Layer 12 of a small transformer language model trained on English Wikipedia (16 layers, counted from 0, width 128). Numbers have three digits each and are written without spaces.
A neuron's activation on a vector x is SiLU(gate . x) times (in . x), where the dot is the dot product.

Input weights of the MLP neurons that the questions are about. A number n stands for (n - 500) times 0.001.
n28 gate: 300589564579726587470446613549527485429638537296666436617480550570669481609646508357507205304635499494466552394487505514619605367451464406517541583499518602602494554240630450452471576524505481547380447516517568517594414600633437677779361568555544363568501483402487526410604538496507351703399584470483600603634454425716597441487377549532509567594262311575355597522666544564240543513516
n32 gate: 424479446427502732477317542617654604504634685365427492557376477912415605551618566354188473449479557423665777567795402410625392307663598408534561687497536408308396324438749417413558630614701519516649601461565614703650490534650578635453372614345542400392535501458382543433551552535557526392406377771290591446570557501504352492649445375692400472462459599465639495390309529480546466538474
n45 gate: 405480472477365514619364538539329390572591638300439322673269203408348596596548319510372365329291499451482552405663676372357758493492587436587634585595593657549584607295588578479387527680508579717577477489409443248291355453671655531487470480373346421536447639211548620330480509380435598362503523583394329573491420510414445498597606539560416522443397295694648354496614403412542494554493
n49 gate: 566313692526662395511595278489607524456445565480667409465462563694377313502692496355435425532795503546477682308546773261223729424598505571756323707394673506413486632822642250563338370592676597496517403625566277282589343475606487602599521470396546543361493434724468321382315354505393417321554416504328492546425448595501407561479410548585609540393306544213460497547738609502433362359775
n53 gate: 369526474504410590435606546395476361445458608494513466315437447492572495469597606573519625424288682680498756447420496399585460577560513442403303527426558379531380474483658459588520610379559515448276603542452521424436541506347480437410689364613572461549648441537438404492413492242354574209498528430333513274920250407586639366366411305543405585556564442466415379322532424617343281437330
n63 gate: 528507694560564523373507651630516544396519384482507474367357541533461575343546522566612532453483519565398572428475285388610404686517525621537641523612478533439533728325530411440341445569548404262508408594656558531674461539636483455546671411561382521600280650530326418307469638619683494420439532340402524546598485593386360634497474469331507525567559591295630427648332365423532453477465
n125 gate: 401258479567642365789593315389637317665470438523714207366275457474537458525570482531670504435324392335412449470579748582567486505539482332379694639527500434555544578495598566523426602594502405502343561479596547289299469691589644529464213498678439425492485444572460393542441696426541437338585592369438449693330681407592363505354378395530514462354460373710650427585742569661479622621491
n127 gate: 630814532553547688457663594476434672513436487530665490479423320466545605372578563474641492432365537572513530760457527287613476599189565589614698699584535422517519505166488595534353818716492575696413645530618467318622498154773476519375448445463454550615490619339458396442490354455323483538540514438450493497758648516328400673396562487536508609534604588667642520623475229446446684530561
n134 gate: 703663520407386320495477458626562391627372631542496621475506721531464639515397347464409501586575556360494476252460544632581832324419400293418400473528685442455656608445531407570507429458496437532711712494489498445534505442367554520483504339588525596501617646501405444634511317426719515327555420470590444467647295528616438321597570540553407408370436771639555415699489534566320513539414
n170 gate: 715640508441509660497582731414541538485543455402654768479395449709313737511339346529448428521672616476442593416465364417433527246500479497472362408455406579422453605604534487246383643738603481573535662495374342486553499427384464605451687438529524693335473756493747577501470382356333522227338443465360372556483272515602443479580670534467620380535478603559472189536403738355397501422447
n188 gate: 647276425585486367507280371515682306477261569735553482509578467471542579495555494451445523469388766451533513617546431650531545695330534456414602510490687731390562376444531418491593332667533425290430337543563668493536743432648568656603388589598581479450518449387617490505393394454491525471264624454413396396509689407621500570448649685498520583448267379653623401552645644622408590458536
n214 gate: 531361669386516613447431348615314368621398569431503556485515579559336170454485232596588430545207422708445687589775550307636489454498630771554662850608415519586611551356517672531630562562499288365460649394615658514548472526426556604349436418578370444645365385376383404448588370489409446557463564904514621386665449557508477375495451702643562443269490623525604377601603477358478288585661
n238 gate: 527365432511549533250513436558321296480331500386524528594398469442431537521461631327469570569510631563533400411773556500617586645462535565627432411407604610361576506585476551526429441549726501600364298551489613506538550533463466543336664614195521425550501292308494268432354381497658414619689476642350467624749627378429416366341261436529459507583550270365396682672554498586496491460696
n242 gate: 365443667507394481562569694679571539456463536724534568485505722583526529477367394572420510646379391297560542631387460438405518595587600445657478441436463744643452562345475530221539762481482594463608474474647570565317431479430503518526374422410424452612616462550521404400680460683439394416471314577533635674405623566365615506467583313564460309407348288707362396601633332631467251438418
n243 gate: 513558427430580486632499362742566526536523411468621613381370857537467461358531638594630246474500600485440643466448301593650559443613555501604475596272481616625463462217290565451588656487433536327512752473568654561453405533404498396511422626434527692580469550328592486616548379445597509554625440401595399463613643209473396573320518563227583673269636592599525455487379338422319428459687
n250 gate: 391483414341534439426661531385510444590404374647510416698648536567622600595636440513499360378443338527398671482463771768510562434401401659379430666475659641425617450504496456365396537427270642521298582632392466350533431425545556606443588536628596516583401494384509648387390416660594595414349644468414530477622737602551525271391608530549558659271426506592514246524529449471628131567422
n265 gate: 437383619476617364481540410477442223367271726351529492498478559494405429446343687474509410462607568337367554672429540469449300415407377657511742578540391366373630466554634669568298356600385855471414309356486518537649515477525643656412688625619527396611363592535579266600512572676631657460440519502665583569510540470246329644525293601541720563520832432546542437747496589505452377556560
n266 gate: 266432590669568637409512448490392510546341556588638533399443508530542549721536379313368494532659454565654372495525517431389537614628542554603346582514402570449551456567505514975654509482568521436361388573623460347454646426493572728726451453549504427429627439416622526357403473420517504435358586419632562472236416494352493317279648583368494455670327567455344383640459227471659349431583
n276 gate: 533639484608350559447464631488488344652567450484500701602545599624386595719619362261636610557636508485229411329520563440521493665570476412702549457497690605363552681640479229581444573378542399541543327471697561404524625441472470365441453487474685468452552520493448539554573510425426385520524531483574531494548553575348507281412381709582546311526432420529569401486643427368508504514865
n28 in: 395610482448544638567352476336348443589477413506454459638582608548394310360578319559633375419583672390404554427383518476653353645490543713600580552670387428617615601326452341583504484262404672524570463493550603505502585521585701726508521393520555486424491650438476375421745498402396603448350691347552657499355756576490445417654602519349710576517622427327491444495398585512362472400395
n32 in: 461558656299435519452501396367582390565242570467566461322492645499623436498463505549537473510448439591483282441422447604651844717634514576454481400658272448554477590533481478464395685554606325587596633476492401493422439602485475313629606526539373481329718383624603372586263535506633438611560421317725696505269537613537480434458679463526571291556488488581546576598725240348440688424436
n45 in: 592534324554387545452562592552318714700363358396647521487536523470421417372532333473329704556578459395548558588283696375424425366469388385432266574341409428406473568402655610412445500549314448468278495375588380507367514608490464382541634686355629582542629475468298482490550343435565417497566504383530258478511527628579592332512468474557442568536437413277583482604407667685657438430557
n49 in: 612417571539482401223642534664376535547539642734308511727378257534528458446396816396294579555506514623575368457654376417601558544559505686653390495679324578565584575570432456483356447606511582452578783585631617606489462558594402571240509610756360483417516566370615452642290336446460732369466616607669351624551602521602440770644488391219574525498708467480425592435534432303497408576572
n53 in: 260522652370603385499503477320439570573517570460433544526426742603727613482553679302488555383285461504514607429426581143477508513521620510579704556592506521499562502394265360392478572588573529433534444505477590756424335526591546504395599450343525773503517319619420499537476467534527471158521525699391540444555536406343427369440333646277596197477195365491255533550322337678491487517691
n63 in: 356511518558629569526358481455413396638495486692596367508370487719458646613501586440581452448453618534539583429669561575704657384552525508622654622512694475393336526574695604327647600449447402518374460520694594396572372683454459478559550569570487493395687496453435558417297384579513476524569397365548542497527365657473418253576321562567307331594386600506505364456484455500601562360380
n125 in: 530391300635532609395670731623714464534568593442596545617631460524489575350492356360700577621504590558415589647553557583612511781561570497347466350421566732519273518267535267646524500564407486354526682552646444562613436621482424531293532301470574526656425585542791489417366443560590592367303768547434396309591439358592484579427515524746392450584427517517682617421470552510740453479547
n127 in: 396608506566622550488363602403325393418532551399622383375556622617356538571446449476409561464324358353542559372422422306500649540779221438690389531564555572469285494426471410526472465412500494621416670750317522557693423611578514458591482895250597467490482503539432367775560669515497650654465742664548530402554602347595660478632719365464287628661507830462522441480570550449613471559630
n134 in: 479500620599470354683502341504634722654397503519613565661349520364491525492537484657492434539519481356646341566530459455592627486378404411562668488660499469576787639521861542463329578549698539388482612379309551556336448466416451661496532433535539686430717420491582388514539613374438604399491633447530528404406453472493364603599516447735469592534476716557431449603467403632518337544545
n170 in: 524663553505420536587725412635595409521446474461569414580348456525424306642389512558552493354583608413507554444479451096461353443609490461358635328423458427625480475632342317706607531535527584555752403472490532560354569501376599207448433428661481538610470421707469435440419388400378500643491337408514623582513363376668691718441432687485654491319625271509580613417476351394354686680514
n188 in: 599610467421319176604481398602613505588230497606521427414551475485497563502570473589336397589537465627549601667570474477352542334568219482587475502490518551293652540296481590707346641633349627435499390521624481599578668608805550508568342586400373439492560584360397598443586458498581558513351754574534292533482591520692523558323529492493464629568374687548502445393417353423412522620688
n214 in: 488117451415335562445419501410499665622502341483620364503766597713556435191446537555351497522304686696698490646428191648370536748737473583527555411604542560636578653539633434305445480456457478456537437452466274442657506452437604398524325566694474488511517259574279576679478445426550443461422885720576658534569483479349391329561471470519292528299655440433586303561497557443570363637172
n238 in: 586484461559431516373477530527524582362539435523349582566555486381633447467404650514504687374447520562537493533455335559610502482555513566434546533385408478610424555474422434421643531547512621460589422514569719199631727509311480618705700507392593463643571512616391238520495418272400219625493605577515306393396477374606425463498472614436369318507799496438170631433735486543291729493633
n242 in: 456535389375565568299465510365402527553546503581530610515582622576456642343502582703267658497488521505768621368521506459511541414440473462650519648465637481484419418392710442770570467470404544540487552540596478490495329506259545599315478541668420622580217566559545573582561596504449691363227602513377432596522616341525576500750459449589542562436524481479616598618634611319463604615567
n243 in: 422298355554619232495445586532628543562449422334594501407445513344513569396756527585396579677569368535475531440615521320708616472506455470549714431384652351307404519609455458282548560509344353358557715503424491350414581527549115613472486529589508501406596469474345354604632520490426266553639331597650420480454702449638394473510333455401322503502736394676531461599593385708488752411739
n250 in: 533600520413736550668406577653605357618664590557698529354620518431621484472420354682527361552448504658337465469708515488375658661417459337609462605476498493322463427659631473430493488389578500540524599394580326358618489436644645469354591455493417729450253766425642497533514435561479460595496379613486437622575215438562533574601543563474557764708356347596274636623289488505573687520465
n265 in: 470408530494474554604445656435546598498795579547563563420324676461583545579354500506583527793540558238439417562685660352260520640363771455348465649434481324433521376359760621546609343434407587593374558291594251357414676597580440645396322386484689560480465710552572273411531358366721592482393501396562626454760703374312358544691359446773830504616517541594554367699475538578723424499451
n266 in: 456750583613489628642706353473590461463557519489597545296392477445646627529456270383524436527443290284626597687277707485442197695906596473551633500390637451360346713518589532471531734205462461513417491503435601391484521497461358458209572718605405552416528549525398439654526314315599490510327449366677524225486271427541508311494480416302509485463458416590530478348503596416483667456375
n276 in: 651530389512590549458560567562452649610630504459553549515412381516425534601535408616341577754442527581242580410370324484569611601588318367627522527425507484427600529642353445467431377466390448509607531667364509626390502509521461412507442596426483556687306726503602552559680344483502618429616555463397323626591485281238578354308487710358731469435425477585766370364543465584684596469580

Each question shows a token from some text and the vector x that enters the MLP there. A number n stands for (n - 500) times 0.0078.

" Mill": 485640540449350335676477440397446686561566349487445385544533527395294549483562777639414283504469505503550419455422658477540617557486416324540599416545465556507355523552526481633650528546270484514454652601391169363461321507417347528454453449478363377405657380749431480309451559589426453569320468473480488370390377443431550373491511587495398430571472452311303542525260533570494546556481
Which neuron fires most, and how strongly? n276, at about 0.37

" wall": 555310277515423322530573459551482505639522483551396623736538323545513431511704814581523442595348513451466391633611530631434545549373415413483382559441489496591409423386364411536422629354369351484568673614398563403414517623439429395350476387430362331493531573640424431362332548458453506548414461372558487404419474590493512427500491511563424385429537359350355635410285479445454546409524
Which of these neurons fires most? n127

"d": 496603528671390290724670436485673504485622251520415589652511600572430278436392605656444640554428631238601625532506622502422582436458436576379447685459475640506494509352511534670669468367556445625584520580271582561464540418610381680365589572447421372299588457634465562323535509310387503587534479343509642320654513405451324490633808595445501496334438603482417540507236440564562568567617
Which of these neurons fires most? n134

"u": 358418613668435354423386499472548563567236456462671727631601447584360496561498616520565581595407362590442601574696563420495487298363510651663490334356344560378388568313577538464559632425473584290584560463401615484362564805460498590341498599299305578563532447393362498430340518334410534454637651489477530484521261589726508600491693397420398388585538421575408658641322505522567645502614
Which neuron fires most, and how strongly? n238, at about 1.8

" ": 332518526457439427690493441551528263607536514374421457785552371368427311510593799465469508496523474337572511568556358552393586543438321554440506522543390793497502347540469492550513623462464531492455709618402584417534464600546428711543521394515431515471507534494355410466525387395364492426520582440500451427544438482573596355723655457516512354430534552368511617687424588688439463436409
Which of these neurons fires most? n134

" Mac": 527762637391314296592506423426582651427602448432572470471620503510211444540601757633272460468383484635652413528487671391424623730440461345316530412575454451437560586519562518521630657605488617372444526649350410453464524539445514505414532464437460504450458689474392401275528329490464472472524460508502628456546408628524510637465665564469508209460656656430549525642445546506469329634383
Which two neurons fire most, strongest first? n134, n170

" of": 399643505535407516588452421563491345518538459454555487643440500477610519415565900469429387493461441401629544520548467555402554483455398391612572542508471772512516391455348506509523670479404499612493641668432551479411429526476512635454524392598386534543432568472415501357505399467372498440526517395446504583624604558527582371576567426502600387442513381412537637674352562440438429515495
Which two neurons fire most, strongest first? n242, n28

"en": 618585466453243552582641570500521446496493583386672380708485491382411496594617678597478509548490599518659496604310377406594530594434432448585675267373308558538442454516525575472575657601290385371548655608535665653371623678393478634410486458333546545512451304595505676437388509425291527331559594424546650518426356575690492364470414361438311255424676566576598580660422518276620588428537
Which of these neurons fires most? n170

"8": 392488507491387398729507385407355508564696349378425499523440739340467562484608752692566483577463406367497471581371427546541560502498548427479531433539319620422385321606489509590665652462470562653530597682466518502565320588562487418426416419482210486484563530544560567445704495553415539590556685406607573468549420431515711519687419382498525510594386243404290671623473684478599653558637
The three highest activations, in order: n242, n28, n214

" camp": 415433380489576372477564571706519467582447429538470628765473295540428487554608815396437314458376487504548456544638458568369583527295404414401544534471417525522469426319346457642590572444398584467603550681393585385366527623467494225367504464441531419536445396603467381297388454400525504544537635491510513487453469502584451410480439498691439265452540458393303593487477561363447590509487
Which neuron fires most, and how strongly? n238, at about 3.7

" is": 478628512462532580505454467467437388464546414483342533709620511454627459614568776531337438522377464384414544558447757554429571652380321690479494491514454632289566366442400601392475656404445494424499540522540551504642310735425493582303528355562467553611479458420385485286337448363434545458653466366570649453638566724545673347456549604551579443583436438439512483598381655448504648660536
Which neuron fires most, and how strongly? n250, at about 0.84

"'": 527747679562558331450504372520603621554732466703457576583700407584370508488602645331440529407306351416517375661431483556426486717375301328545386545576488602440580583366688540605681568413405310490440315366524395563394359472663397726519391586494465362463607490607536475294407444448604458344492861491342458487633477444702532653475540536538512441439347490521373521649465472400367436530504
Which of these neurons fires most? n188

",": 561525466528554506523504431515629407545443605502440493714571470504690356495519851558595456505443480372563525504490516564481386571399484486482617565540591657412416516570180371421394540555579498527532610568407570422458442576464518598306569445530403323630563539464424556519589437400527465275381616317525466577589459651592605562552572548509367287451673346417475581565351624551500454459477
Which two neurons fire most, strongest first? n53, n125

" \"": 489562568530412463553485421626583269634546450355434447620540559239320350524584684482498500493701420397503450600494405767246487605525297483482605479613504616419535326516561489577573749365442475534464770502462828458581416491510534556466379456478283367573431617433557701464553214539342582446556693406594410614732602607583598623492587403479534350481566515389658536639433579711459362537465
Which of these neurons fires most? n188

"1": 453568355304594601447544522528534493555502697624624596670520328475330359525547662634579447398496490406570381624493431588442475538694550587433476365645193512323384501518560606652602673375278562528410603732348568545556565511621465470623821462457439524755528652586333591452542290566415432672580574511491372343349390532662276434477511592347613566607435514572473493632645594330520438464269
Which two neurons fire most, strongest first? n266, n250

".": 518517482628551551652485512605473283571696517350311500488545500395509370483553834587436531472583478464419519510450560680275449463314441433542633463456467593446557454654445526466473399342265563562393676595414654423401360631506517489492651383379339536562539588505472514408569472356377521416532577353565492483663595570577590501490666384583497299518607422350519677614522556558417536492462
Which neuron fires most, and how strongly? n214, at about 0.53

"fer": 579346586452483538453448412551454495683435391529525503803516335527597566464545765442468486451516416431600444606632530585470528487369239493492534568400448610360523633571335628414420620465435623450429568515338671588344392637459468604407471538653273382357353649554430630534444682463538456413583455461516409653518587685472703591650630449463488379610523492337355515593282623355549602525564
Which of these neurons fires most? n266

"ard": 473498446557327223672458476442582452573649151506558516698670664504406448408462765639403463449528493446546515653483719561360387445660410447448383476439475472464327540477509445540514517422534408458564466448563645525433378565491476505349378321526427342368633684696380497216605505475460522361525497558462355487655447478461582493680593485550410443451408485272519508525419448606542458416629
Which of these neurons fires most? n242

"E": 574758448442629548596391343513673425391586370449559584432534440513357572562683744508592647529422408456504319536502482508623623623493397443473507636425331562414597413289488555717552459424596599425371638430248501426295544553584518620643575520332499504506491512619478522325592685568363606580495404518450355523480349451598591672623593595542414360458565730383392554511453607539584575489401
Which two neurons fire most, strongest first? n214, n49

" which": 527356513657643631632442532587563430603729716607498572640429503353657493603406838456371455415406483411482424487478493676347511695411441370534528492429529653559441416489435470601529630570301569533627659430440520524459442611413534569460504391517473415578582465502572655421485423382415604412386610474582566497537643615460581505574535427404509459513497380364474770670464581603578542582586
Which of these neurons fires most? n242

" for": 494591548586544591556374440499446514591577443572494398688518507477490520420505778605359512566682480513591603544358578456249548365373412322585601452570472685391610310562322566498381655359507514637369661551385534608576472475496578442455482509564394593465507572616509509625599492511539412519625536370555537566604483503573584524514542327356529444606209546303693539698428492298498254456322
The three highest activations, in order: n238, n125, n250

" |": 496667378522520373540564521453470395535572508422563573605424648559349298453629774534436477498529422394326416538715594636434602684357492397632551556487625739453424403733353513448627615441300434592580498603449488441428481582566566575360470477579589518598450386481405482316542462451428605485557569433517485470568546509477637387526568482473548412556471253443468677627607731399495631668352
Which of these neurons fires most? n250

"point": 497341578678296488666293492584406505616414365618474512690533313599516633457610670497389552367454457435569486628762480455374541324373182541457394562303350461450536738473564623519446526400369626370504571389395663530467497617486539351432380540505362507416441504439234473492405545416533480332546507479508352532416531613787548412658683351395424396542553207416401524559334532394470631567582
Which of these neurons fires most? n45

"-": 554746672435672491639440542618448528425714448505629574517658491497405538418555775432236460638563456375586367527418555405382525641657470350445526393515448559342511720693318413572399524348453498383471456500400480468439355551624626534338541227518530543562378621338457329462619393419483454494564421590490456516574637682493473619532663498513454490375451535514631567575553661504628530527484
Which of these neurons fires most? n49

" can": 634406558710580459592492500480350402487507333566394634646516389567169560427558674675682551602484525493501484488398538735401546553357501709523435468494451424489406356314521582518475554520587588478662641660401326379498551592609358272404453571589363489483497525478339453429468451405390496447269623353344546426484338633589422357399550488551571150521552670381511454568320468382642439539288
Which of these neurons fires most? n63

"t": 424562679540790592623475514375563422436658381357504592534499421531442624379482628749385491538487440582538602503451823483687706523531544443470538397467457479459175429510516482541693580622486407459395478633264367368447509617649398412531430483602395659213507483729403390222512393416331671515376558632544614545638349414583568421417461551528482295426511302446541480593397566506436384616498
Which neuron fires most, and how strongly? n53, at about 3.2

"ald": 565672654502503233525454397518550597586707410469520508553658593424518534356446815563361558549643531491549374658441755267397584594625460486447359452541526524450470698539489549498511579459588634442539527507533468549463342562462483426323543244565456509350361695613432563230470512458587410528535592557419496561449356513450496607536604479539314524481347519411461544620476429471521578523539
Which of these neurons fires most? n49

" on": 524668563485392530449476453574531392582514413486474492848344382526703519408561828520426338484422504472682558559439471579556476646424304496652477419498426585616484360582327401405481668383484499494442609547399458510447533592545576389453523338447397491488524567505481435472422464550504559489277426371566347504681494640665598472531576550548393298505505347421618513497403540346510532501513
The three highest activations, in order: n265, n170, n53

" Sen": 583566513707486672499452472552473440398664302359504636467543453437355619497683725511452519619453563428544499430313671438696661541556447348436542386626462523449488582459528563480602582462461607280522505587488359462454497710585382455707551385254364420412536321674449433311415497591491463510487695484547395452564331515639438566626554470525415340586396508297343574823459495354645543593468
Which neuron fires most, and how strongly? n63, at about 1.9

" realize": 676447674530430575617435443465399420525455459597464549725548438426550549614507711310354555547443283340588536563556407611351548549350141385380613499521387602345602389492452544516410711496377709412499525469445700534388437676382398493513423516615453410521480453551480574352574483466465531262423544298612447552635648634691688318669623396305585540448464315510413491614430452500545512526468
Which two neurons fire most, strongest first? n188, n242